Layer 6 of a small transformer language model trained on English Wikipedia (13 layers, counted from 0, width 128).
A neuron's activation on a vector x is SiLU(gate . x) times (in . x), where the dot is the dot product.

Input weights of the MLP neurons that the questions are about. A number n stands for n times 0.0014.
n0 gate: -166 -262 0 -121 -181 43 120 117 24 -24 309 12 4 16 98 85 96 -97 -197 -165 240 187 -120 314 28 -240 -69 201 -105 -161 89 -144 -145 -248 202 141 -149 268 99 -236 -150 37 67 -32 -170 41 0 -126 16 -146 64 -101 102 -32 -93 -41 202 -164 -43 202 -58 17 -174 0 24 12 -228 -238 85 33 -43 16 -219 53 -16 49 -211 20 -232 156 -78 41 8 -65 43 -49 57 90 65 -154 -82 -52 -167 24 -76 -192 45 172 -254 20 29 129 32 74 -75 -197 -12 85 -124 -76 -94 -349 84 4 -83 12 -87 135 179 -13 -237 189 189 -67 -115 121 -85 135
n73 gate: -121 122 303 240 -37 16 66 145 -75 -49 -108 149 -8 75 106 36 33 176 12 -128 127 81 -202 -64 -20 -234 -85 -148 -88 -68 162 -76 116 -223 32 60 12 295 45 -206 -25 53 -137 96 120 150 309 36 -120 68 136 -52 65 -44 -89 395 -111 -68 35 135 145 226 -21 198 43 -139 183 -52 -197 128 118 116 63 -4 12 100 -20 24 28 57 106 -99 101 81 -122 -65 4 93 286 -87 73 -88 -44 -80 55 150 -62 142 20 -76 -349 -68 59 20 306 71 196 48 112 -158 -113 135 -63 -105 236 202 -70 179 -323 -137 28 4 -147 -114 12 -112 176 94
n124 gate: 110 -100 128 25 63 -18 -86 -33 90 -15 29 106 159 -29 -133 -99 -11 -73 -104 -134 78 7 -56 84 32 -119 129 58 -69 44 -29 163 -196 116 171 138 191 69 -60 88 45 141 -45 -123 201 -118 76 -177 36 18 -54 -342 257 4 -26 -249 -71 51 333 -42 19 41 38 -22 -104 15 11 22 -73 -64 104 225 -29 125 173 263 183 -36 103 -41 196 -138 291 -15 -18 -55 -7 -52 117 -45 177 -15 88 -124 -29 52 -164 -122 66 181 -86 -22 -28 -193 -102 83 192 124 -54 322 -89 -174 68 51 26 -22 -101 -22 -97 155 44 -182 82 179 -85 196 -149 22
n130 gate: -167 -392 59 67 28 -69 48 -158 23 -259 157 194 -23 -117 56 -36 127 -102 -40 51 -109 -203 85 -8 -97 19 171 -47 -20 -158 167 43 -263 -62 154 -20 93 16 -255 8 -89 -72 -45 -133 0 -204 -111 191 -251 190 -80 24 171 43 -103 -155 -64 145 -191 4 -73 -133 -75 -28 74 36 47 177 -99 -97 -124 -313 -144 -4 -222 -63 59 -109 111 116 -152 -20 -199 194 -139 198 -190 4 -99 24 -8 -47 48 -4 -89 -104 286 128 156 -59 -230 98 0 -209 -49 49 15 -83 94 -221 77 204 25 -48 69 35 -117 236 -279 114 -12 -88 -225 74 -52 -75 -51 128
n174 gate: 31 -8 31 -139 8 142 95 4 8 94 23 58 -188 65 -168 4 232 100 -98 38 36 -97 -48 -193 -42 -69 -261 -269 320 39 19 0 -158 111 -181 189 28 -8 -48 -195 -100 -12 -200 19 -35 121 -242 -129 -146 -97 -283 -35 245 -69 19 23 174 -219 26 30 267 8 203 139 -61 173 -111 39 70 -40 -23 -88 343 43 11 -39 -101 38 47 -251 -78 -99 -133 31 -49 39 -39 121 93 -16 121 -131 -109 35 99 -51 -111 -43 251 12 131 104 53 -146 32 56 87 132 -31 -249 -128 -43 205 35 108 214 344 -165 -68 -28 -74 59 -118 163 -98 -116 0 -200
n201 gate: -170 -122 64 -240 114 138 -104 53 89 -76 272 -290 -60 74 -133 38 -47 367 -42 60 115 -216 15 -30 74 -4 -144 63 11 -30 87 -175 138 -41 64 -172 123 -60 4 4 -178 137 -147 -15 53 -240 -192 -64 19 -68 -183 -269 83 -160 87 -211 46 26 29 -7 -39 -215 -24 -23 133 -8 -141 191 -150 77 -51 4 -133 283 -93 -135 23 119 -257 8 -49 -231 -23 64 62 4 75 15 -87 147 -148 -41 272 -117 148 -53 -15 296 4 115 15 26 -48 199 116 35 103 132 -60 8 -204 -4 113 -34 58 4 -31 53 96 82 206 -126 149 30 -72 -64 -60 -4
n309 gate: 28 -32 -157 -132 203 -124 -151 4 -39 -166 79 76 55 -158 -93 32 170 88 102 -24 -90 201 66 -64 145 95 -16 -32 199 -76 -64 -40 163 111 219 -48 33 115 0 20 54 -231 83 -40 -80 28 -29 56 91 -188 -360 -4 341 71 84 -116 45 166 101 146 -231 16 248 -98 215 -113 245 247 88 217 23 -52 -20 -137 63 96 193 47 -24 130 -331 -156 -20 145 -4 -60 180 8 -112 -169 89 0 -205 -212 145 138 -98 -49 109 -71 49 -72 51 -130 -239 190 -242 -36 -87 174 31 8 -46 -28 -66 150 143 -69 -51 21 170 -175 158 -27 -32 -36 -52 397
n0 in: 113 -20 -129 -116 77 -39 29 -88 -214 93 88 -89 68 87 -101 24 -12 -40 -45 92 -209 89 -62 -116 -122 111 12 207 -84 -180 -185 179 367 12 -68 -212 -218 -99 -111 20 103 81 -66 -267 96 -37 25 73 -72 161 17 -116 -24 -8 85 -221 135 -79 -97 -189 157 29 -42 45 -130 -106 60 160 188 -222 -224 24 -162 129 -47 120 -28 -162 -28 90 118 218 295 -56 20 -52 124 126 -121 149 308 60 -40 112 55 37 25 -162 -57 64 287 120 47 45 29 8 98 370 -215 125 -47 216 -334 -48 91 47 61 12 158 -70 -89 33 -57 67 187 -284 156 -20
n73 in: -30 39 17 97 -297 115 -169 -72 -113 188 42 -30 185 -29 -262 -187 -232 -97 -17 -93 -156 -64 30 34 233 4 -21 -143 4 -76 94 -151 -101 243 13 97 35 -349 43 68 -61 -4 197 232 123 227 -13 -128 97 140 -126 -25 -47 4 -141 85 -225 214 -189 -192 -118 69 -31 65 -37 -116 113 -118 47 -122 -108 273 21 -230 -88 280 123 -318 -158 -95 43 143 -179 13 -165 -136 93 -159 -178 -96 -51 -114 -175 178 -75 -51 26 -124 -172 -155 -290 67 136 281 -48 -75 -269 -200 -38 40 -86 -275 172 13 -192 33 -190 185 58 -197 34 0 -17 -121 73 -25 -51 -17
n124 in: 262 101 48 -59 37 64 -203 -66 51 15 29 -92 -142 18 -130 4 -186 95 41 62 -15 81 -125 -22 7 127 -67 33 125 180 92 -190 15 33 -205 205 0 -87 -260 -230 -136 -56 19 -135 -40 11 -122 163 -175 0 -58 183 -133 -207 148 48 68 -138 -153 -110 19 101 -46 34 -169 -52 51 -176 88 38 137 40 -18 -229 36 81 114 170 -63 45 85 -75 -111 188 -14 55 265 78 -217 95 -245 -29 210 221 -65 -219 165 -82 -86 7 -158 -29 47 86 -235 8 161 -29 -95 126 103 67 134 -77 235 -98 41 -63 94 38 179 -190 -194 -108 -138 -11 7 -82
n130 in: -189 121 -35 -31 184 -108 24 -73 53 -319 -73 189 38 171 148 -15 155 -153 -156 -157 -126 -170 111 -54 110 133 -74 57 -84 46 0 80 115 145 69 8 -241 194 154 -174 -12 -23 -20 -245 -185 43 96 93 -38 169 -102 84 120 -308 217 -174 122 72 -131 144 87 8 -81 111 -155 -265 -126 -35 -23 -39 -173 -168 -117 -135 -114 58 166 95 77 -168 -175 -138 112 193 90 151 27 -97 4 0 39 -150 -112 150 -42 -16 200 12 -140 259 -8 -115 113 -55 226 227 173 35 -88 -12 -34 137 -60 31 155 -46 141 -125 -57 123 -171 12 -12 223 -82 -46 23 -51
n174 in: 13 17 4 127 -52 -69 91 -114 -4 154 -71 -212 239 63 -270 -72 -13 -46 60 50 104 -4 43 -34 -71 -104 -13 -101 -118 93 -30 315 139 201 156 42 30 -67 -56 111 -87 150 35 164 34 30 207 341 -25 -182 40 59 89 -180 132 204 95 -105 328 208 -213 -99 115 182 -17 112 -21 -308 118 -35 -79 29 -304 157 50 -72 -17 -163 136 26 192 -9 132 102 -66 132 212 -81 -187 78 171 -8 43 -237 304 90 -212 9 -120 67 26 -109 -12 112 -209 -118 190 -242 -38 224 189 309 -44 -136 -26 259 -229 73 -120 -214 -13 26 -95 -120 163 67 148 116
n201 in: 63 4 149 -129 -24 163 -144 4 127 28 -62 -12 -23 166 -44 -55 28 117 68 4 -64 -95 265 -94 -204 193 173 -97 -98 -133 94 -148 -39 197 -47 20 28 -74 -28 -8 -246 52 81 -136 0 -24 -130 -253 97 98 -62 23 -28 0 -35 -149 260 -39 -163 -222 77 -252 -70 -104 -61 44 19 -90 82 -144 42 66 -46 149 4 43 86 23 -134 -52 -99 -169 75 -4 -157 161 -235 99 -106 -222 71 31 268 -372 69 -95 -164 146 380 101 96 27 34 64 149 191 84 192 -152 -8 -209 4 -110 106 -125 70 280 -127 -131 -113 91 28 76 -338 40 -59 27 -163
n309 in: -149 -9 -167 -17 0 -261 67 -122 99 44 -17 18 246 -86 -155 -171 126 13 191 -87 -121 -79 -40 -209 86 47 -53 147 200 -61 -70 -238 156 -134 -39 -35 -94 -238 -165 -22 -27 -292 -32 22 -275 -49 59 -79 -17 -87 -292 48 101 -281 -114 -320 49 -56 -97 -160 94 -228 307 -81 51 62 69 113 -44 85 0 -208 -94 61 0 -31 197 -47 -141 -89 -243 -143 101 -136 145 -175 -144 -185 158 -72 172 -113 26 -127 -133 27 -205 93 -190 56 89 69 -47 116 -13 167 -132 118 30 272 -81 -186 -118 254 157 134 -294 -119 39 -36 93 -466 -31 171 -18 -74 261 275

Each question shows a token from some text and the vector x that enters the MLP there. A number n stands for n times 0.0051.

" B": 40 -136 16 -237 0 -43 154 138 4 17 137 -120 55 -59 -18 20 41 132 -193 -12 122 -75 -49 54 -130 197 -34 -17 19 -173 72 -110 73 -110 -140 -51 10 -41 -138 -4 -10 179 -153 24 42 85 105 -31 139 -37 -62 -71 157 55 -139 -80 61 -121 -29 -94 -62 137 -78 -359 -89 31 109 -149 8 47 -77 -56 -76 147 -95 88 24 -109 142 39 -76 -27 105 -75 -91 -91 92 10 87 -158 -145 -22 26 185 -84 9 13 -8 -44 29 6 -123 105 0 57 -85 143 -163 70 66 23 101 23 -69 -58 129 -75 49 -69 -3 -226 -85 -192 -7 -36 -24 127 -31
The neuron with the highest activation: n0

" en": 81 -36 -34 -37 97 51 -121 25 -65 90 91 75 -72 -172 192 251 -119 -245 -140 101 24 103 -241 -36 -31 42 167 -83 -28 -207 -140 -145 -106 37 19 -41 -48 16 -30 171 -167 119 -82 5 66 -87 -188 -167 58 145 46 -112 -28 84 81 99 -87 -45 159 -37 -73 123 -78 74 -29 204 116 -182 -124 -217 42 6 7 14 222 -56 -76 -63 55 11 137 -108 -190 89 -148 -44 232 12 244 184 -83 74 119 130 -317 -195 88 -125 43 -198 -46 176 -195 50 -4 -30 120 -186 119 52 63 -26 -158 90 22 224 130 -102 10 -15 19 -55 -96 4 -3 -43 -2 -15
Which neuron fires most, and how strongly? n124, at about 0.84

" o": 33 18 -38 -102 -22 -13 60 225 -50 158 83 55 -29 -56 167 -30 -1 -72 279 -73 -103 -186 -36 133 -153 4 13 40 -75 -110 -4 -86 -43 -36 -44 -130 -32 80 -111 113 -183 24 57 -206 320 103 -170 -139 -117 27 98 -102 117 24 46 119 73 -82 -146 -23 -77 -2 -33 -74 -112 -81 -49 -122 -17 -104 -92 256 78 -100 -250 -11 54 0 -49 6 -190 80 -105 -43 -22 177 -50 -19 339 148 -46 113 -98 -76 -319 -165 -32 -206 -124 -78 24 175 2 64 152 -65 79 -157 172 63 158 -53 12 55 -60 202 97 29 -58 -88 167 -29 -88 -5 -231 -33 -117 126
Which three neurons fire most, strongest first? n73, n309, n174

" inc": 131 150 -146 -189 25 212 -45 -33 -4 85 -41 -120 184 -74 221 15 132 -16 -1 138 52 -109 -130 -7 -45 -87 123 -121 -4 12 33 60 82 -92 66 192 -40 44 -53 -83 -118 86 -158 46 110 308 103 66 87 -90 32 -128 -22 76 -87 -95 241 -45 16 27 -36 -87 90 71 -171 102 34 95 9 -90 -200 41 -1 54 68 67 108 124 -176 -13 12 -144 40 3 -260 141 54 10 87 10 -68 -58 74 -243 -447 82 54 -167 -50 -220 -115 65 -28 146 -77 15 130 27 46 87 -124 173 150 123 113 -194 38 -69 36 -59 -110 -33 190 -70 126 -6 42 -2
Which two neurons fire most, strongest first? n124, n201

"ok": -61 -83 -113 127 -33 95 -86 100 -11 -105 -120 -46 161 -106 -1 40 90 -77 40 -46 -31 42 -4 240 -267 -61 -128 11 -58 71 31 30 72 -56 -62 -78 270 -142 -104 227 -70 -174 32 -205 0 83 -172 -23 5 -66 -52 -14 -209 79 -86 -144 -59 77 -113 -77 -26 -84 80 -1 -134 -100 -195 -83 -80 -35 -43 126 -90 -64 51 -108 -160 -8 -63 108 -243 -42 -138 -32 77 37 183 59 104 -307 -43 173 127 -98 -174 -93 27 -252 -18 14 -92 21 12 -50 -69 -148 -198 57 -93 8 105 68 -246 1 78 -157 9 -86 -148 -115 48 35 -17 16 -264 68 -5 51
The neuron with the highest activation: n174

"\n": 81 185 -13 -35 -50 31 74 168 20 36 -76 -7 245 -160 116 -142 180 5 171 -137 -129 -6 -157 16 123 -87 36 118 -78 17 -165 94 -15 -118 59 -125 243 100 201 228 110 -43 -56 -1 32 -64 142 7 22 -208 30 -40 87 108 -69 -77 -47 79 258 49 -115 -36 16 -112 -44 76 117 52 -35 28 63 256 -24 119 119 116 74 -85 40 20 -124 -111 100 -153 -107 -70 17 -96 68 -151 93 -112 -112 -67 69 9 -82 -97 64 -69 -137 104 21 152 45 110 -101 108 40 210 41 -155 -21 -136 -140 56 -110 211 -134 -60 -132 -163 10 145 -15 -147 -16 63
The neuron with the highest activation: n309

"e": 57 5 159 52 26 -132 -11 -33 -135 -46 -35 -148 -21 170 -87 33 91 87 -58 -239 64 59 197 -46 -2 137 122 -140 -171 -359 -2 -83 199 -154 -169 174 22 144 -46 75 -85 -46 12 -70 -141 -133 41 121 -60 30 56 283 28 -12 -40 -204 -60 50 9 -82 0 25 -289 -3 -207 -154 -106 133 -86 95 43 -3 -170 62 101 -230 -112 -131 -121 36 -99 -43 46 67 -279 14 4 136 328 222 -8 -3 5 60 88 -66 15 -80 -23 2 142 -167 53 69 -78 -177 -54 60 -50 16 166 40 151 -75 -51 -96 -30 -13 -33 -45 -117 -2 31 19 -47 -189 -82 209
Which neuron fires most, and how strongly? n0, at about 1.4

" to": -16 -2 11 -62 -154 -57 33 167 69 79 11 -39 163 1 55 93 9 -159 -3 -69 -81 31 78 25 -1 92 81 -122 -27 235 -60 114 212 -89 1 -47 389 -14 -116 -59 17 -3 -13 -130 100 -12 40 123 42 -49 183 -20 -139 21 166 83 118 -61 -13 -110 -8 22 -76 -83 -27 33 94 -8 127 190 49 16 45 84 115 9 38 -54 65 59 -32 -40 108 -155 -22 100 -96 -83 222 -134 -73 -1 32 -2 -123 112 5 -162 47 55 -103 7 -94 147 -56 54 94 130 -90 -102 138 -218 -121 187 37 -22 -145 -35 -1 -37 12 74 99 55 48 -17 -75 103
Which neuron fires most, and how strongly? n130, at about 0.3

"ill": 0 -22 -170 34 -117 -57 -85 -11 -205 -43 -140 -111 85 29 -70 158 183 -34 -168 -55 13 119 231 -129 -44 299 25 -36 -90 71 -32 148 168 3 -204 -65 -32 -62 -158 132 80 -166 -83 -224 -92 -109 -27 -24 -5 71 75 -51 -100 -67 -148 -33 18 194 -5 -218 -60 19 7 -100 -225 13 95 -120 127 64 -210 -6 22 -95 149 -27 -111 -108 -146 -76 -179 109 -62 -98 -263 -106 -10 -98 -247 -121 86 -154 72 27 -54 22 87 -87 -188 -148 40 -337 58 109 -49 74 84 -11 221 84 42 -94 -15 -8 6 57 -80 -51 -38 105 -167 43 126 -147 -84 216 -76 67
The neuron with the highest activation: n309

"ire": 59 187 -41 -107 -156 94 29 -5 -98 -83 -91 -132 246 -112 140 50 29 58 62 -69 122 -112 194 -276 -55 87 42 92 172 -71 -126 -162 -44 -82 -14 -50 175 -174 149 56 -100 -115 138 -136 52 -145 -71 158 -46 -11 62 194 -207 7 -15 92 -55 -148 62 -88 -253 41 -155 -52 -62 33 1 -86 44 -140 -9 -105 6 86 49 50 181 14 -11 99 -32 -157 -20 -219 -36 -104 -123 -110 -52 -8 117 -8 51 198 -181 221 -94 -84 -92 44 13 173 -40 8 28 -19 34 -213 85 -54 159 -50 -52 145 -25 68 -126 5 -113 -18 39 -183 250 111 55 0 -259 -150
The neuron with the highest activation: n0

" M": -1 -18 30 -103 -34 29 6 -18 -59 39 -27 -130 47 -11 86 124 -103 21 -65 -48 7 -171 -80 162 79 -76 -2 -32 44 -119 82 -76 119 -10 -46 -19 37 19 -28 -39 -75 107 -60 -78 79 85 74 -16 -65 91 -73 -26 133 145 -79 87 -25 193 10 -170 -47 29 -87 -386 37 163 137 -50 -128 154 5 186 -12 76 -6 -71 67 -87 78 -116 -146 70 116 -19 -42 32 53 -47 231 72 -43 -140 23 160 -229 -157 -60 -117 -36 82 78 -101 112 -36 -2 3 0 -74 41 33 29 160 63 -29 -77 157 -67 -231 -102 22 -71 -107 -124 -191 -114 17 -40 16
The neuron with the highest activation: n73

" d": 131 -1 -42 -230 -16 62 80 57 -191 166 29 76 57 63 -23 -41 -35 112 -22 39 162 -105 -182 -56 -197 149 -11 71 -70 -19 -176 47 132 60 148 -117 -9 24 -160 81 -227 45 -243 -103 40 108 93 -72 44 -40 51 8 -101 122 -134 187 -68 217 -23 -112 127 98 -19 -131 -132 -62 48 -28 33 63 167 -27 84 -65 45 -151 -167 75 -3 -20 -47 -37 -2 75 -129 -4 184 37 111 85 -124 37 -7 57 -133 40 131 81 -287 -135 -310 0 -52 131 124 155 -14 17 255 -25 225 87 132 135 -3 227 -2 -60 100 73 -174 44 8 -91 -26 -44 -165 161
The neuron with the highest activation: n73

"en": 181 79 -136 78 151 111 -148 10 -207 -96 7 69 91 121 37 35 -1 -53 -88 -12 46 24 165 -21 -33 224 10 -4 25 47 -133 -1 -54 39 -124 -274 50 -209 -91 39 56 -70 182 -102 42 -171 -234 26 178 60 31 302 -44 88 -2 26 64 -9 -5 -151 48 -94 -99 -29 -3 94 -97 -102 37 -145 135 254 -24 -67 192 -215 -161 -104 -141 17 196 6 -90 64 -188 51 -35 3 267 -159 -108 248 -42 129 -53 -50 -38 -166 -40 88 -52 38 86 -56 49 -21 -121 -98 82 215 209 84 44 67 210 20 75 -59 -23 150 -23 -25 -75 21 -316 -72 -149 -107
Which three neurons fire most, strongest first? n309, n174, n130

" v": -92 52 -68 -71 -239 48 68 -39 -83 53 -27 67 86 -16 108 -198 218 -4 75 47 86 1 -201 93 9 259 44 42 -4 57 67 -74 179 7 -29 -69 -34 113 -12 -2 -240 -33 -140 -90 294 129 -37 72 40 33 85 33 105 158 128 -11 -95 -93 93 -137 81 -51 69 -128 -179 -44 92 -63 -49 29 -73 169 38 -79 32 62 -147 -87 -204 62 4 185 -15 -36 -173 54 96 136 45 -143 -346 -187 85 57 -194 -138 275 162 -143 149 -241 -14 92 -27 106 97 -30 -45 -63 70 52 184 -20 136 14 73 3 -100 69 -95 -270 -44 38 -50 75 115 56 -59
Which neuron fires most, and how strongly? n73, at about 1.6

" c": 14 -58 -53 -169 -112 32 9 34 -249 133 -84 -217 224 -103 169 30 168 -138 -88 74 20 124 -104 199 -170 84 -81 -26 87 -14 -134 28 -108 -36 -10 -92 -118 93 -55 208 -56 -91 -137 -136 67 -52 74 87 47 125 29 -4 -56 115 -164 48 33 -19 -94 -196 49 -25 91 -240 -18 -32 46 -161 105 185 -6 137 55 176 34 -83 71 161 69 -97 -60 57 55 -96 -72 88 -15 17 62 -50 -15 -23 20 -23 -228 23 83 -35 -59 25 -225 2 -182 79 222 35 -32 -9 37 84 27 238 201 1 67 -10 83 -138 30 -37 -68 -34 69 144 -62 -69 -24 223
Which neuron fires most, and how strongly? n174, at about 0.3